Layer 11 of a small transformer language model trained on English Wikipedia (15 layers, counted from 0, width 128).
A neuron adds its activation times its output weights to the MLP's output. To switch it off is to set its activation to zero at one token and run the rest of the model.
A neuron's activation on a vector x is SiLU(gate . x) times (in . x), where the dot is the dot product.

Input weights of the MLP neurons that the questions are about. A number n stands for n times 0.0035.
n93 gate: -20 21 3 0 0 -6 -25 18 18 -11 18 27 3 -18 2 7 -22 36 -5 19 -22 17 -31 -17 -13 19 -16 43 -7 33 -2 30 -15 -3 24 -7 12 15 -67 0 25 36 -13 10 -13 -38 12 -24 38 27 11 14 18 -4 10 41 -8 -15 66 -4 -19 0 6 6 -13 11 -18 42 16 -6 39 23 -19 31 16 -16 9 -7 6 -41 18 -9 25 -8 -49 -9 14 -3 -14 -9 4 -25 -58 -23 -17 -27 -5 5 -3 -5 69 -22 4 -13 8 40 -20 -10 -13 -5 4 15 8 -28 7 1 -4 -21 17 25 -10 3 -18 -17 -8 -31 32 -16
n140 gate: 9 -14 47 7 -5 -14 8 -32 -4 -32 27 44 8 -3 34 -36 -38 1 -25 -19 14 19 17 -49 13 -28 3 -19 -48 26 16 -8 -59 -3 17 25 21 -24 6 20 23 -25 -8 -30 31 5 -39 51 -8 -35 14 1 -27 30 -22 -6 31 -23 39 18 -26 -4 7 -6 -17 33 -6 4 3 -37 15 6 55 -36 -5 33 4 13 33 25 23 16 -25 -35 1 2 15 -30 22 14 -6 10 -12 25 -2 38 -8 13 11 14 -9 0 7 46 37 -23 -6 15 9 -6 -17 63 23 0 -17 28 34 -26 19 -10 42 -25 -32 -34 -6 -28 -5 -44
n157 gate: 8 19 20 -37 -30 41 -28 41 -29 -35 7 31 -21 -13 30 -48 -11 -8 -83 26 5 -2 -4 -28 14 53 -21 -5 11 -36 22 9 -17 -60 -7 -35 22 14 -7 -5 -37 -29 -20 -12 12 67 -34 -20 32 -19 -12 25 -43 3 -11 -15 -5 3 -12 20 -24 -12 -12 18 31 10 -60 19 -15 29 -34 -10 10 -16 -39 54 -33 -10 -25 3 0 -28 -38 -9 39 -12 -11 -7 22 -32 11 8 28 3 20 12 24 -7 -32 -48 -26 -27 -27 24 23 -11 -48 -23 5 10 -3 60 43 3 -9 56 13 27 39 15 60 -25 1 -12 -42 -46 12 -13
n174 gate: 36 7 -1 -22 7 14 3 28 16 -25 17 -12 -12 -12 -13 -43 -29 11 -4 18 -8 6 -21 -9 13 51 -28 17 4 -3 -21 18 35 -27 4 18 20 31 -14 -1 -14 13 32 40 -29 -9 10 -12 -22 14 18 15 42 24 -59 -8 6 23 -10 4 -9 -25 -26 30 58 15 -14 -65 -8 -4 -16 25 10 -8 30 7 -40 -55 1 18 -15 21 -24 -15 -10 1 -38 54 -21 -14 -26 57 -27 17 -20 8 1 6 6 -18 -33 13 49 -20 -43 -16 16 -24 -37 12 5 13 -24 15 -20 1 -9 -23 25 -14 8 -21 -4 2 -23 -4 -6 25
n217 gate: -14 2 65 22 20 15 -28 21 3 -28 45 2 3 -22 -32 -55 -27 13 -32 8 -16 5 20 1 24 35 18 -21 47 -33 -22 -11 -35 -69 -21 -29 18 -35 -33 31 55 5 -4 -13 -15 5 -23 51 -12 24 -9 9 -16 52 13 -43 7 14 58 -15 6 46 -9 31 -21 -8 32 45 21 12 -12 14 4 28 6 -32 4 -10 5 -15 -9 -12 2 -37 43 11 3 -4 19 16 33 5 6 -19 -1 27 -19 -10 16 -57 -11 -44 -35 4 5 -15 -2 -14 32 14 13 54 43 10 -9 25 -9 -16 -11 1 5 -13 23 -8 -15 -35 5 20
n246 gate: 5 30 -10 12 -30 15 -21 -6 28 18 5 -9 -15 -6 11 -37 -31 23 -9 -30 40 44 -18 -13 -3 10 10 27 0 -5 4 8 -21 -34 7 43 -15 17 12 19 8 47 -7 10 9 26 -4 -10 8 -35 23 93 17 -31 14 -61 -28 15 8 32 -23 51 -4 -34 -38 -19 -37 -20 2 -6 -49 19 3 15 31 65 -9 -2 21 38 33 21 -8 71 -11 -41 -45 25 2 -14 9 5 46 48 2 11 -41 13 -10 -4 27 1 5 -9 3 -6 -34 75 -29 -53 8 -7 47 -3 23 -39 -28 -40 -1 31 12 -37 4 17 -16 30 -23 25
n282 gate: -5 21 6 -1 -36 15 30 5 15 -37 -10 19 15 -7 -23 -4 -13 23 -2 0 19 16 -18 22 7 36 -14 -16 6 -4 -80 -12 1 -28 -7 38 -29 -1 -6 13 -18 14 -16 -17 19 20 13 35 -51 17 6 -1 2 -20 -14 13 1 22 20 -7 17 -43 22 -22 8 7 -42 44 -39 7 20 15 -19 6 13 -10 -23 -28 -14 -15 6 -43 17 -19 23 29 -59 12 -23 -29 -30 -30 -26 -8 -53 32 -20 27 -27 54 -33 -3 -30 -36 -22 15 51 7 -1 22 9 37 -30 1 -31 19 -17 9 -17 -15 -29 -4 -1 -5 -8 29 -17 -3
n295 gate: 13 -27 9 -11 22 -1 -1 49 -45 27 25 27 34 -3 -25 -10 44 -21 -19 8 13 35 31 7 11 21 5 -31 -6 -28 -32 -18 34 -68 9 -38 12 -8 21 -1 -28 13 -45 33 -11 -6 12 -10 11 14 17 12 6 -32 18 3 41 33 -16 -8 -29 10 -25 29 -3 26 8 -24 -11 -26 -6 32 -1 -14 13 17 -31 5 3 -6 -26 -16 40 -18 -17 -35 27 -6 8 14 -17 -30 33 -17 2 -4 -24 36 -13 0 -23 10 8 7 -37 26 -4 68 11 -16 -17 29 53 -23 -15 -2 13 8 -9 16 -11 6 -16 16 1 3 1 44
n93 in: 5 -21 -3 6 -26 -8 36 -14 -18 9 30 -51 7 -3 32 -9 -4 -50 42 -5 -20 9 -7 56 -20 -13 -9 -35 54 -7 -14 -29 -8 -20 -11 -5 25 14 20 22 -21 -37 -41 -3 -3 -11 33 -1 -2 26 -1 -10 -33 -7 28 -4 -16 -36 -27 -19 -10 9 36 12 37 22 1 -7 16 11 -27 -11 -22 -19 -56 -28 -19 -11 16 6 -62 22 -15 20 39 -14 -13 -17 16 -20 3 5 11 -2 14 -14 47 10 20 -7 -9 8 13 10 10 -32 16 -46 14 -2 -14 -22 2 34 -3 14 6 5 11 1 40 -1 0 21 -4 -14 -38 3
n140 in: 25 35 8 -23 -64 -39 20 -23 -5 1 16 -56 55 -13 -5 5 -11 23 45 16 -30 8 -3 -20 -2 38 11 12 13 -46 -10 2 5 15 -23 -6 26 -39 2 26 -6 21 2 -27 -10 39 -29 -10 57 2 -19 -37 59 38 10 -23 -60 0 33 24 -1 5 -21 -14 -14 39 -17 54 24 1 -44 -62 26 4 -1 -26 29 28 -11 -43 -15 -20 -3 18 -24 45 13 1 -39 11 11 13 24 23 46 -3 32 17 18 -51 14 -3 -11 0 26 36 35 10 5 34 6 -7 -3 33 7 4 -11 -18 5 -14 -42 3 -16 5 22 16 -3 9
n157 in: -46 0 -2 25 -32 12 1 -58 22 3 -6 12 18 22 21 -28 37 36 27 -58 -17 -12 -18 -16 43 31 6 13 -21 -38 -41 2 31 2 -1 39 -10 0 -7 2 38 7 -10 3 10 19 -12 -45 -11 13 10 -14 -2 -27 55 -20 20 7 40 11 -2 10 11 19 -26 15 16 56 -61 -87 0 -12 36 37 26 42 38 42 -22 37 7 34 20 -30 -38 8 29 -31 -10 22 -41 -13 7 21 13 4 11 24 42 38 14 12 -25 -15 -19 -2 -12 4 49 -2 4 26 -20 -24 5 -46 7 28 1 -17 47 43 58 -36 -5 -15 -18 -15
n174 in: 2 3 -42 -42 11 25 33 40 17 -11 13 -2 -10 -33 -4 11 0 -57 10 9 54 8 -33 20 -4 -5 -1 -24 4 -23 -9 26 10 22 2 15 11 0 -7 -37 -21 7 18 40 -40 11 -48 -14 -17 27 -28 -4 -2 3 -2 16 -39 -17 20 -65 -19 -24 5 4 19 -10 -14 -39 11 -17 -31 18 -13 8 42 -26 13 -10 -6 3 -17 16 8 -22 28 11 41 53 -30 31 5 10 -7 -64 -10 -50 13 28 -12 8 16 0 78 -23 42 10 -53 11 12 22 -19 -9 33 -26 -15 15 24 17 0 -38 13 -11 -6 -2 -17 -44 -9 50
n217 in: -9 -8 4 11 -8 -9 16 17 33 -36 19 25 21 10 15 -1 -12 -40 18 22 11 18 -8 20 5 20 20 -50 36 -12 4 -15 35 7 8 28 -36 -38 -10 19 -8 -14 35 24 6 26 12 -9 46 -27 -30 -19 58 -9 30 -2 15 3 6 -36 -3 -16 26 5 -19 -13 23 -3 -24 37 18 6 -41 45 -44 16 -25 -30 30 -29 34 1 32 -39 -5 -3 26 33 5 -43 45 -28 -17 -20 -22 -6 60 23 21 1 5 42 17 -53 -13 -23 -2 1 24 1 -26 33 4 -37 -5 -28 25 10 -27 -23 -4 7 4 -15 29 -4 31 14
n246 in: 1 29 36 -2 2 -15 -48 12 22 -4 -22 11 -5 15 -7 -28 -9 26 -24 -8 75 -21 -29 -25 6 -13 -18 -6 -19 8 6 -42 20 -20 25 41 14 4 16 4 38 1 14 -7 -28 54 3 -29 -11 1 75 31 22 44 -20 -27 -11 -16 8 8 23 -22 -4 -5 25 16 -23 -28 -24 -23 -4 4 -12 -40 -14 27 -16 -4 -16 40 -2 20 -17 2 -48 -33 30 13 53 27 -20 10 -32 4 35 27 -15 0 -35 10 14 35 -22 22 -6 24 55 -1 3 5 10 8 15 -58 -3 -25 7 -14 -38 -37 30 13 3 10 -5 -4 -42 15
n282 in: 43 -31 28 42 -23 -10 3 1 25 -38 -55 7 10 15 -30 39 -1 2 -8 6 27 -22 4 9 23 -13 33 2 -26 12 -23 25 51 20 -4 14 -36 32 -11 -36 -44 12 -26 21 15 -48 22 -7 -24 -8 -4 -21 30 -26 -23 -23 38 36 5 -38 -19 -20 -17 -11 25 -4 -16 -1 45 45 -5 -31 -27 -34 14 -10 -32 6 32 -4 42 -12 -42 24 -33 -27 15 -12 -1 9 -18 -22 6 44 -18 -15 -17 7 -12 -4 8 -4 5 21 7 -36 5 22 28 -10 -26 19 2 -38 -25 -1 4 9 9 1 -9 41 -1 34 -27 -10 -28 -18
n295 in: -28 -3 14 -27 -10 -1 -8 -10 -4 -4 23 -4 1 26 -14 -11 17 -21 -4 15 -5 -48 -21 -27 6 -19 -22 -20 22 -6 3 1 -5 12 -27 8 -8 -6 -25 -10 15 12 15 -1 -7 -27 7 -5 -39 -28 -20 26 -10 -6 25 6 -54 -34 -3 41 3 23 -30 -13 15 19 3 -49 -19 36 9 -19 12 -28 -21 -41 24 2 -9 8 9 17 16 56 -33 42 -43 10 -3 -15 11 -33 5 7 21 7 -12 18 -12 -18 25 -36 36 -36 -29 28 -33 -8 13 12 19 -15 -17 1 -3 6 11 63 15 -45 -44 40 11 -4 0 34 4 -4

Output weights of the MLP neurons that the questions are about. A number n stands for n times 0.0029.
n93: 33 37 10 26 5 -7 25 31 -41 42 -37 24 22 6 -4 19 19 -28 -36 1 32 -19 45 -3 5 -20 -38 18 -26 -26 35 32 -19 25 0 1 24 -26 -10 -11 -14 10 5 6 37 -18 22 -13 -34 -38 40 68 14 8 2 -27 -26 -11 5 6 9 -18 -17 21 -18 -5 -17 8 -3 14 -63 16 12 -1 -19 -20 2 21 13 25 8 -21 5 11 23 55 38 29 35 35 -23 2 36 -23 -7 -20 -11 34 -34 62 14 -16 -45 18 5 25 -16 -30 -43 -11 4 -5 26 11 -33 31 15 -5 3 -3 6 8 24 19 -12 -5 -50 -32
n140: -5 16 -59 0 73 86 2 31 2 75 -13 -2 -25 -4 26 41 7 6 -39 7 18 15 -49 -16 -48 13 8 17 9 -33 44 -3 2 21 9 28 31 -48 13 24 4 -3 27 -18 -30 -53 -30 51 34 29 4 62 -52 2 -31 8 31 52 35 -31 32 -28 12 -31 -5 4 30 31 28 -12 -47 -1 15 9 63 -49 -13 21 -30 -13 -26 -1 22 37 -51 31 2 29 20 -5 -9 56 -17 -7 -13 8 50 -24 7 -30 0 28 26 8 -39 14 -47 20 10 -2 -28 -44 40 8 4 -16 20 -13 0 -9 -25 -35 42 18 -12 41 -4 22
n157: 50 14 -10 -9 13 -25 -35 48 -69 -10 -15 36 -47 -25 -3 -23 -22 -47 -67 11 11 23 -5 11 -59 9 -31 4 70 -50 20 11 14 -49 -6 -61 27 15 -1 -5 -9 -6 -37 -3 -25 0 -7 5 -4 -20 -26 18 -24 -4 33 11 -3 -15 -42 45 -26 30 41 41 -2 8 55 -21 12 40 -33 -13 19 15 3 28 -30 -21 0 31 30 -41 -29 -3 17 2 -26 -17 -19 16 -28 9 4 30 -96 12 2 -2 -2 -7 -30 37 -9 0 16 -28 -16 -50 -50 43 -59 -15 46 38 -14 20 9 13 4 3 12 -57 -9 -25 -75 -11 1 -15
n174: 2 -2 -8 32 4 -21 -10 19 -18 58 -51 20 -50 -17 37 -21 16 47 6 55 42 7 -54 14 3 3 -44 27 -60 -8 -27 -34 20 -6 49 -47 -45 -31 -11 3 -21 1 24 56 -34 -5 30 39 1 -23 -26 23 -3 9 -25 -47 31 33 5 -46 22 1 -53 11 26 -6 -17 44 -4 -4 11 -18 -35 -13 -26 -16 34 15 17 51 -18 4 0 -39 -18 -6 22 -6 12 -30 -10 7 29 -76 -2 -62 -13 -5 46 15 -8 41 28 11 -31 11 -36 37 3 -5 -9 -11 -2 70 20 15 -26 11 -8 -54 -3 -29 22 16 -16 1 45 3
n217: 30 9 -55 35 44 42 -19 -12 -21 10 -41 -1 6 -8 36 46 24 -5 -21 -8 54 -21 -25 7 -13 -12 -11 15 46 -3 59 -37 1 17 -34 -19 -14 16 -70 23 -7 9 -23 55 12 -37 40 -21 -2 -19 -10 -42 -17 7 14 -18 20 12 -9 48 -61 -16 20 -13 -9 -29 5 9 -9 -7 5 -1 -19 23 -65 -30 -24 -12 25 41 -20 -44 -59 -12 39 21 -28 -44 10 -9 21 7 -5 -59 20 29 -42 -12 -23 20 1 18 -13 -2 44 17 1 11 -7 6 -47 -22 -9 -27 30 -12 23 -9 34 14 1 19 -15 -2 -11 2 31 -6
n246: 11 39 -22 12 13 -11 86 -14 -11 41 -7 -23 -23 40 26 15 -24 -44 3 9 -51 -11 -47 35 5 -32 -1 3 34 -31 2 12 -22 -35 -1 29 -28 13 -15 17 6 -15 35 20 8 -11 -48 27 -6 -1 24 -73 -16 11 34 -17 -32 5 -21 1 29 29 -46 -4 26 -20 -32 -42 -36 -17 -19 -5 -11 -31 -2 -33 -2 -23 -28 -37 -2 -1 20 -37 -34 -6 28 -39 -8 -35 7 1 64 18 -14 -31 -3 -33 23 40 4 -28 -33 16 -26 -6 51 -62 -3 10 -53 -29 6 1 24 7 11 54 -6 -1 12 -9 -32 8 12 -10 15 30
n282: -21 48 -2 -16 -27 -29 33 -50 -43 19 -8 -18 -11 -53 1 -21 10 -4 -10 49 -10 -52 -2 -7 -24 -31 -34 3 12 27 27 -19 -4 14 -15 -8 36 16 38 59 30 14 -7 11 13 36 9 17 18 -18 6 -53 6 -29 0 -42 -10 -16 29 -17 -26 15 -66 -4 31 -5 12 58 -50 9 4 -24 45 -14 -21 60 -4 -28 0 36 25 -12 17 -8 -20 8 20 19 41 32 -8 -28 24 29 10 -33 16 16 -5 7 3 -2 13 15 -19 -7 12 -26 40 24 69 -19 -35 11 -28 -42 -20 -5 -19 4 -1 -23 7 18 32 -10 -17 -8
n295: 17 -23 -16 -6 14 48 13 4 -6 -17 -35 33 21 15 -8 -59 21 -12 39 7 -3 46 10 -2 -20 -23 -47 -17 -36 33 -35 54 10 -20 -13 -11 -4 5 8 4 11 -13 -39 1 26 -29 3 -25 -4 -1 -4 30 -26 7 -2 -25 -23 9 50 23 -42 35 22 43 -25 12 -31 4 23 6 16 28 -19 25 5 0 17 38 -17 -54 -38 26 29 17 16 -10 54 -17 0 29 -15 12 9 -29 -30 38 2 10 17 50 3 -93 -1 47 31 6 -13 -15 6 17 -30 26 57 -53 23 6 -31 31 -11 18 35 10 8 9 -15 -26 -4 -17

Each question names a token from some text and the token that comes next. It shows the vector x that enters the MLP there. A number n stands for n times 0.058.

Then comes g, the gradient of the next token's log-probability with respect to the MLP's output, scaled to length 1. A neuron's effect is roughly proportional to its activation times (output weights . g). A number n stands for n times 0.0043.

"–", then "2"
x: 35 25 0 8 32 -26 -31 0 -5 22 5 6 2 46 -42 -41 -24 13 20 -19 -8 -14 12 -11 22 11 3 8 18 -23 -23 -4 21 -8 12 15 -9 33 -8 -15 -1 -22 -25 -5 1 -9 -9 6 0 -18 -8 -30 1 16 -5 -28 -21 13 -8 -1 -15 10 3 9 -10 35 -27 3 25 17 -8 -10 -18 -4 10 16 -22 -15 -26 -2 28 4 -17 4 -25 -10 11 -17 35 -16 18 33 3 -11 3 -17 -7 -15 9 31 -29 3 -4 -4 12 -14 -3 -8 -15 -29 -10 -6 -31 -6 -14 17 3 -14 -12 20 13 8 12 4 -2 -1 -16 -11
g: -2 37 1 28 2 -5 31 -20 -17 9 9 -19 -8 -17 -18 27 -30 -29 -7 40 -4 23 -8 -36 27 38 -17 14 -20 -5 14 25 -6 -4 -7 -14 49 -3 -14 26 -9 -10 -10 -31 -23 6 -19 16 -30 -8 54 -19 15 -20 0 6 -19 8 -15 -28 -6 -34 6 29 24 -10 2 -8 34 -20 -12 -18 11 -64 26 29 24 26 -16 -27 12 20 -17 -13 1 -10 -10 -11 -8 4 3 5 -28 0 21 8 -19 2 -30 28 -26 2 -2 14 12 -17 -20 -45 -31 -14 -1 19 -6 -15 47 -14 -6 5 3 -8 8 -2 -20 -4 1 10 11 19
Which two neurons, each switched off alone, lower its probability most, in order? n174, n246

" ", then "1"
x: 24 6 25 4 60 -21 -16 -4 -7 1 -12 19 8 29 12 -35 0 16 23 2 3 -8 4 -19 21 -1 -3 -24 -3 11 -12 3 -16 -18 -13 -13 -4 2 13 -3 5 -4 -20 -2 5 -8 -18 -2 6 10 5 -17 9 -7 -11 -42 -22 -60 6 4 -43 5 -5 16 -7 -1 0 6 6 4 -4 19 -25 -5 7 -1 -17 27 -7 -6 -9 1 -16 -5 -1 -26 8 -5 32 -7 11 2 3 -8 10 -12 3 -10 -15 18 -15 -1 -9 5 -13 -1 11 -6 -12 -25 -1 -2 -1 -4 7 8 7 11 -3 12 6 -1 10 12 6 -3 -16 5
g: -8 -46 3 -2 1 5 -8 30 19 -10 -5 -26 12 56 12 -9 -25 4 -10 -43 27 14 1 -44 -13 -29 -13 2 -3 31 51 -5 22 -13 26 -21 -26 -9 -18 -8 25 -14 -38 -28 -33 7 -22 5 6 25 -13 9 -22 7 29 2 -13 1 14 -16 3 23 1 -6 -3 26 12 -5 6 22 6 -5 -18 1 -7 -30 -17 12 -30 27 4 35 -10 -15 -8 -1 15 39 37 14 -7 26 -16 14 -16 -19 6 -23 8 3 -39 4 26 -40 -1 -25 22 15 -13 3 19 -52 -15 6 17 3 28 -30 -19 28 -13 -15 10 3 -7 3 2 -20
Which neuron, switched off, raises the next token's probability most? n140

" Once", then " with"
x: 12 -10 -11 -8 -20 -47 3 -10 -23 1 -5 27 -25 -15 -20 -28 9 -5 -13 3 1 5 -4 23 -12 8 5 -8 2 4 -20 3 -16 9 -25 -30 -21 -21 -2 -5 -7 17 12 -1 -3 -3 20 1 19 16 -6 -43 -5 28 32 15 -7 13 -4 -8 -4 -2 -2 -46 -9 24 14 -6 23 -16 -7 -11 -19 -11 10 -7 -14 3 2 -27 -32 -12 -2 1 -17 29 11 4 5 23 13 -6 -51 -7 26 -5 -8 12 -11 15 18 20 0 2 -4 -12 -6 -25 3 -8 8 -1 -2 -12 0 16 -12 -19 -37 -3 -2 -12 -19 7 0 -27 19 25
g: 4 19 -10 29 -16 -5 22 -4 8 12 -25 6 25 22 -8 6 -5 -2 7 36 -11 38 7 -1 13 20 -3 -5 7 12 -20 -23 7 -9 -7 -19 2 -52 12 24 -33 -13 -41 -17 23 44 -2 -6 -3 -6 -5 -26 26 6 7 3 3 -22 -11 -28 -6 15 15 -27 3 -42 12 -14 -8 23 -6 9 -4 17 -23 21 -25 4 -9 11 -10 24 -36 36 -22 -8 42 -11 -48 8 -4 10 -5 5 -25 3 -15 -10 -21 -24 -19 -18 21 -61 16 -1 -5 -5 17 10 -21 2 -7 -36 -52 2 -6 46 8 -10 -14 4 11 -41 -20 7 -12 -33
Switching off which neuron hurts the next token most? n140

" Theatre", then " of"
x: -5 1 28 13 -33 -77 39 -24 -7 6 -4 -8 24 -22 -8 -12 7 -7 1 13 6 -10 -1 9 -37 -16 -13 -7 29 9 1 -8 -9 -9 -20 1 -11 -1 4 6 4 -12 14 11 -2 -9 -13 1 -11 12 -7 -19 -3 -1 -15 -11 -26 10 9 4 -27 15 20 -10 -17 -9 -2 -20 23 -3 -5 -14 -14 -1 26 -7 3 -11 16 -4 -14 -11 0 8 9 2 17 3 -1 9 -10 33 -13 -2 6 -2 10 -34 16 -11 10 1 27 -4 19 -2 -25 -19 -7 1 -22 -17 -17 8 -18 16 22 9 -18 -5 -13 -13 -7 10 -6 8 -2 4
g: -2 -22 5 4 -14 3 -2 9 30 -7 10 -11 23 2 33 -27 17 -18 6 -6 2 33 -27 8 -11 10 -12 -4 1 -12 67 -19 11 -20 -53 1 7 3 35 -34 -11 0 -4 -11 -12 -43 11 21 -18 -17 0 8 5 -20 -17 1 -18 -10 -27 34 -3 -24 27 -17 -20 39 -19 -17 -27 35 -7 18 16 -10 -8 -2 39 -24 34 -12 -23 -9 -10 -22 -18 48 -26 -6 -33 0 21 -26 -12 -4 -19 -17 -7 -8 6 -1 -7 -13 -9 -9 -22 12 -23 -8 -17 -3 -2 -26 -7 -28 -31 6 -4 -14 6 20 -54 16 31 -3 8 -36 -33 7
Switching off which neuron hurts the next token most? n157

" home", then " game"
x: 21 11 39 -2 -33 -62 23 5 8 9 -7 1 -6 19 5 -3 -2 -2 0 11 4 4 14 3 -40 -7 3 -2 14 -11 0 -29 28 1 4 -5 -31 19 21 -8 1 1 16 -5 -30 -6 -2 -13 -5 2 -8 -19 11 1 -19 -11 -26 -10 -8 2 -20 -6 -4 -27 -18 -8 -4 -17 37 7 26 -1 -34 -18 16 -9 5 11 -4 -2 -2 15 15 -2 -1 3 4 19 -14 10 8 3 -7 26 23 -13 12 -25 7 7 -13 -4 36 -21 1 18 -11 17 -19 3 0 4 -10 -14 -13 13 14 27 0 -25 -2 -21 -3 16 7 14 -16 11
g: 6 15 -20 42 9 -13 -1 21 -10 3 -8 -13 -17 21 26 12 -28 22 -40 -6 17 -21 0 -19 42 17 4 -1 5 3 -12 0 -82 -39 9 -18 9 -16 -39 14 3 -3 1 8 22 17 9 -18 3 26 -27 -9 3 4 -33 33 7 30 43 20 9 11 9 -32 -25 23 14 -13 17 51 -2 -7 7 6 1 -20 13 13 -26 14 43 16 0 -5 -17 10 -18 12 20 -8 29 -19 14 19 31 -8 16 -6 -10 8 -14 -12 -3 15 -20 -11 19 6 -3 -9 -13 43 -35 -20 -13 39 -3 -15 -3 -1 -24 -4 16 -17 -24 15 -27 4
Which neuron, switched off, raises the next token's probability most? n140

"|", then " Pos"
x: -4 -2 -19 3 26 -52 -22 4 5 -22 -28 -12 -18 15 -23 -6 15 23 -13 -7 -9 -9 24 -31 -5 -9 1 -9 3 26 3 13 -38 20 13 -25 8 27 8 -7 15 -3 0 -10 -46 1 17 -12 8 9 -1 7 6 10 -27 8 -29 13 4 -4 -9 -7 3 -1 -10 9 12 -3 24 7 -1 20 -14 5 -8 2 27 5 -13 22 -13 -26 -4 13 -12 12 12 7 -3 23 9 0 -5 -8 -5 2 -4 -4 11 -16 1 41 28 -6 -14 23 9 -23 5 -8 1 -12 -10 -10 17 -9 11 -1 -10 20 -24 -9 12 22 -9 31 6 6
g: 46 7 17 -32 0 15 19 -36 29 0 4 7 0 7 -24 23 17 -10 -4 36 -11 24 23 15 -33 23 23 63 -19 -21 3 0 -5 13 -3 -10 -19 21 12 -8 -2 5 -1 -2 6 -17 -25 5 -26 2 30 -6 14 -6 -18 12 33 -1 50 -12 3 13 3 12 16 55 -2 -16 -12 2 24 -25 -1 -26 -27 28 13 27 -5 -2 8 1 49 -15 9 18 1 8 -8 22 17 21 -40 13 -36 -42 3 -1 -3 -12 6 1 23 36 -9 37 -1 25 15 4 38 -5 13 -17 12 -14 3 -27 2 15 -9 -3 -41 9 -25 -6 26 12
Which neuron, switched off, raises the next token's probability most? n217

"8", then "0"
x: -7 23 21 15 38 -37 -52 13 19 6 -26 -2 -10 8 -5 -1 18 7 -11 0 -3 -19 25 1 16 -7 35 -9 -21 -1 3 -4 -24 -26 -10 -40 -17 16 -2 -3 3 13 4 -6 -24 7 6 1 12 16 13 -26 -21 -46 -9 -9 7 -5 6 12 -19 5 8 6 -20 0 23 -1 6 8 4 -21 -10 0 27 -14 -17 3 -10 -13 -30 -34 -5 6 -8 -7 3 -14 34 -21 -15 -15 11 -9 2 -4 6 -18 -4 -15 12 8 -1 -19 17 -13 2 16 21 -2 -13 5 9 -17 -19 4 -12 -16 -12 -17 2 22 -5 31 16 11 -12 -7
g: -11 3 35 4 -13 22 -16 21 20 -11 11 28 36 9 4 7 -4 18 26 -26 -6 4 -6 11 7 -26 7 14 1 5 22 -14 21 5 -6 35 -37 20 -11 -70 -10 -34 10 15 20 -2 -26 -28 4 5 -14 -7 15 -9 -3 23 15 -10 -3 -23 -8 -6 7 -22 -53 32 14 -21 7 -35 9 -19 -35 -3 -3 -24 34 9 13 6 -2 -5 30 6 -21 24 2 12 -26 6 -4 -9 -44 -9 1 -35 3 -12 21 -16 34 -14 -46 -5 -13 30 -22 61 -2 6 -22 -1 -6 7 -16 11 40 5 14 8 4 12 -2 18 4 16 13 -34
Switching off which neuron hurts the next token most? n282

"1", then "–"
x: 5 8 -12 1 46 -40 -37 17 1 17 0 -15 15 16 -11 -16 4 -5 18 7 -34 -15 5 -6 21 7 14 -31 18 -19 -47 -10 -3 -26 0 -8 -1 18 -13 3 -6 -16 -8 -14 -10 -6 3 20 -8 0 -7 -22 5 6 -3 -17 -2 -12 10 16 2 -11 20 13 21 21 5 -19 21 20 1 18 -2 6 11 -3 -25 -26 -15 1 11 -27 -21 -2 -3 6 -5 -8 55 -4 24 30 3 -15 12 16 -2 -26 -6 16 0 10 -1 -22 -14 10 15 27 -11 -17 7 3 -2 -23 -29 8 2 0 -10 28 5 15 18 16 -12 14 -32 2
g: -39 -21 -4 -10 -17 17 -11 27 9 9 -10 3 -18 16 52 -15 -22 15 11 16 28 -23 -5 -14 -9 -7 -3 -4 0 4 5 -1 -59 -25 2 6 -24 21 -4 -45 17 -13 -1 -29 -17 15 -18 21 -13 13 -9 -5 -7 4 -14 -3 32 2 29 48 11 -15 -39 -2 -4 36 -3 12 18 22 4 -11 -19 -18 21 -10 -1 39 6 -34 47 -13 10 -10 -24 1 5 33 3 -4 31 -27 1 -16 22 34 -16 -24 -8 10 -52 -6 18 -15 -23 -13 11 21 -14 22 -8 11 16 -21 -9 -15 2 41 8 -2 5 -14 0 2 39 -19 34 -29
Switching off which neuron hurts the next token most? n93

" was", then " artist"
x: -8 5 -5 -12 -22 -35 3 -21 26 -19 -10 -1 -1 -28 1 4 -21 3 13 -9 8 -3 1 31 -18 -5 2 11 5 5 -27 -28 -12 -5 -11 -12 27 0 16 -3 6 -15 -9 2 -3 -22 7 3 9 7 6 -1 4 -25 19 -3 -21 -31 0 -1 -41 8 64 -8 -9 -11 -4 3 19 2 27 4 -13 8 3 -6 -5 -17 10 5 -18 -16 -5 15 3 -6 -9 -6 3 -8 11 10 2 8 -2 9 -1 54 -11 -1 5 50 31 -11 -8 15 -4 1 2 8 4 -19 2 -5 10 14 -3 -31 -10 -5 -8 -4 -7 -8 7 17 9 7
g: 18 5 30 -22 -16 -18 5 53 -17 4 15 24 29 0 30 -1 -5 -1 -14 9 20 -20 -5 -40 -5 -37 -4 -22 16 -9 -5 -13 0 -21 9 -8 -24 13 -2 7 -6 6 -36 21 -16 62 12 22 -24 -20 4 10 -20 7 -16 6 -20 23 27 -16 -13 0 23 4 -57 -48 24 -46 -8 0 -14 2 -3 -44 8 -1 0 -25 1 42 -15 -8 -11 -27 23 -3 9 -47 29 -21 -7 -14 -17 15 -14 -8 20 -5 -27 0 1 -1 7 12 35 5 22 -24 4 -14 16 5 4 22 14 9 -10 12 -13 -2 -13 -13 -11 43 -19 19 12 -28
Switching off which neuron hurts the next token most? n93

" Su", then "ð"
x: 34 -1 10 15 -4 -20 62 -9 -17 0 -30 -11 0 17 23 -14 -2 -6 -12 9 13 10 17 7 5 34 -6 2 5 5 -18 -7 -3 -25 17 -2 0 5 -11 -31 -3 -2 -8 12 11 -3 18 -4 18 11 4 -39 -23 -7 1 -10 14 10 1 -5 -15 11 10 -2 -1 1 11 27 29 1 5 -17 -36 6 -10 3 -8 20 3 -11 -9 -10 -10 -7 8 8 -24 12 -3 -6 13 -57 1 -2 -6 18 -22 -30 -14 9 12 -4 16 10 23 10 -4 9 0 5 -17 3 -19 3 58 -28 -5 -20 -6 4 3 6 7 41 3 -6 -5 18
g: 5 -14 10 -23 -3 6 9 42 22 -6 -10 26 18 23 -32 -12 15 -28 9 -17 -18 21 -30 9 14 -20 -5 15 35 -12 -47 5 -2 -10 11 -38 -3 25 7 12 -15 -46 -22 -5 -7 -3 5 12 -35 -17 0 -6 41 16 -4 44 -15 6 -21 7 5 -9 2 13 18 -6 6 -10 -26 15 -40 26 -14 19 -7 -21 34 -12 13 -17 0 -38 -2 -28 -9 -12 -26 -29 21 55 28 35 22 -14 39 3 16 -28 8 -26 -21 20 23 -3 20 10 -10 4 -8 23 9 29 -17 1 -1 13 -21 0 14 2 6 9 38 -9 28 20 28 13
Which neuron, switched off, raises the next token's probability most? n282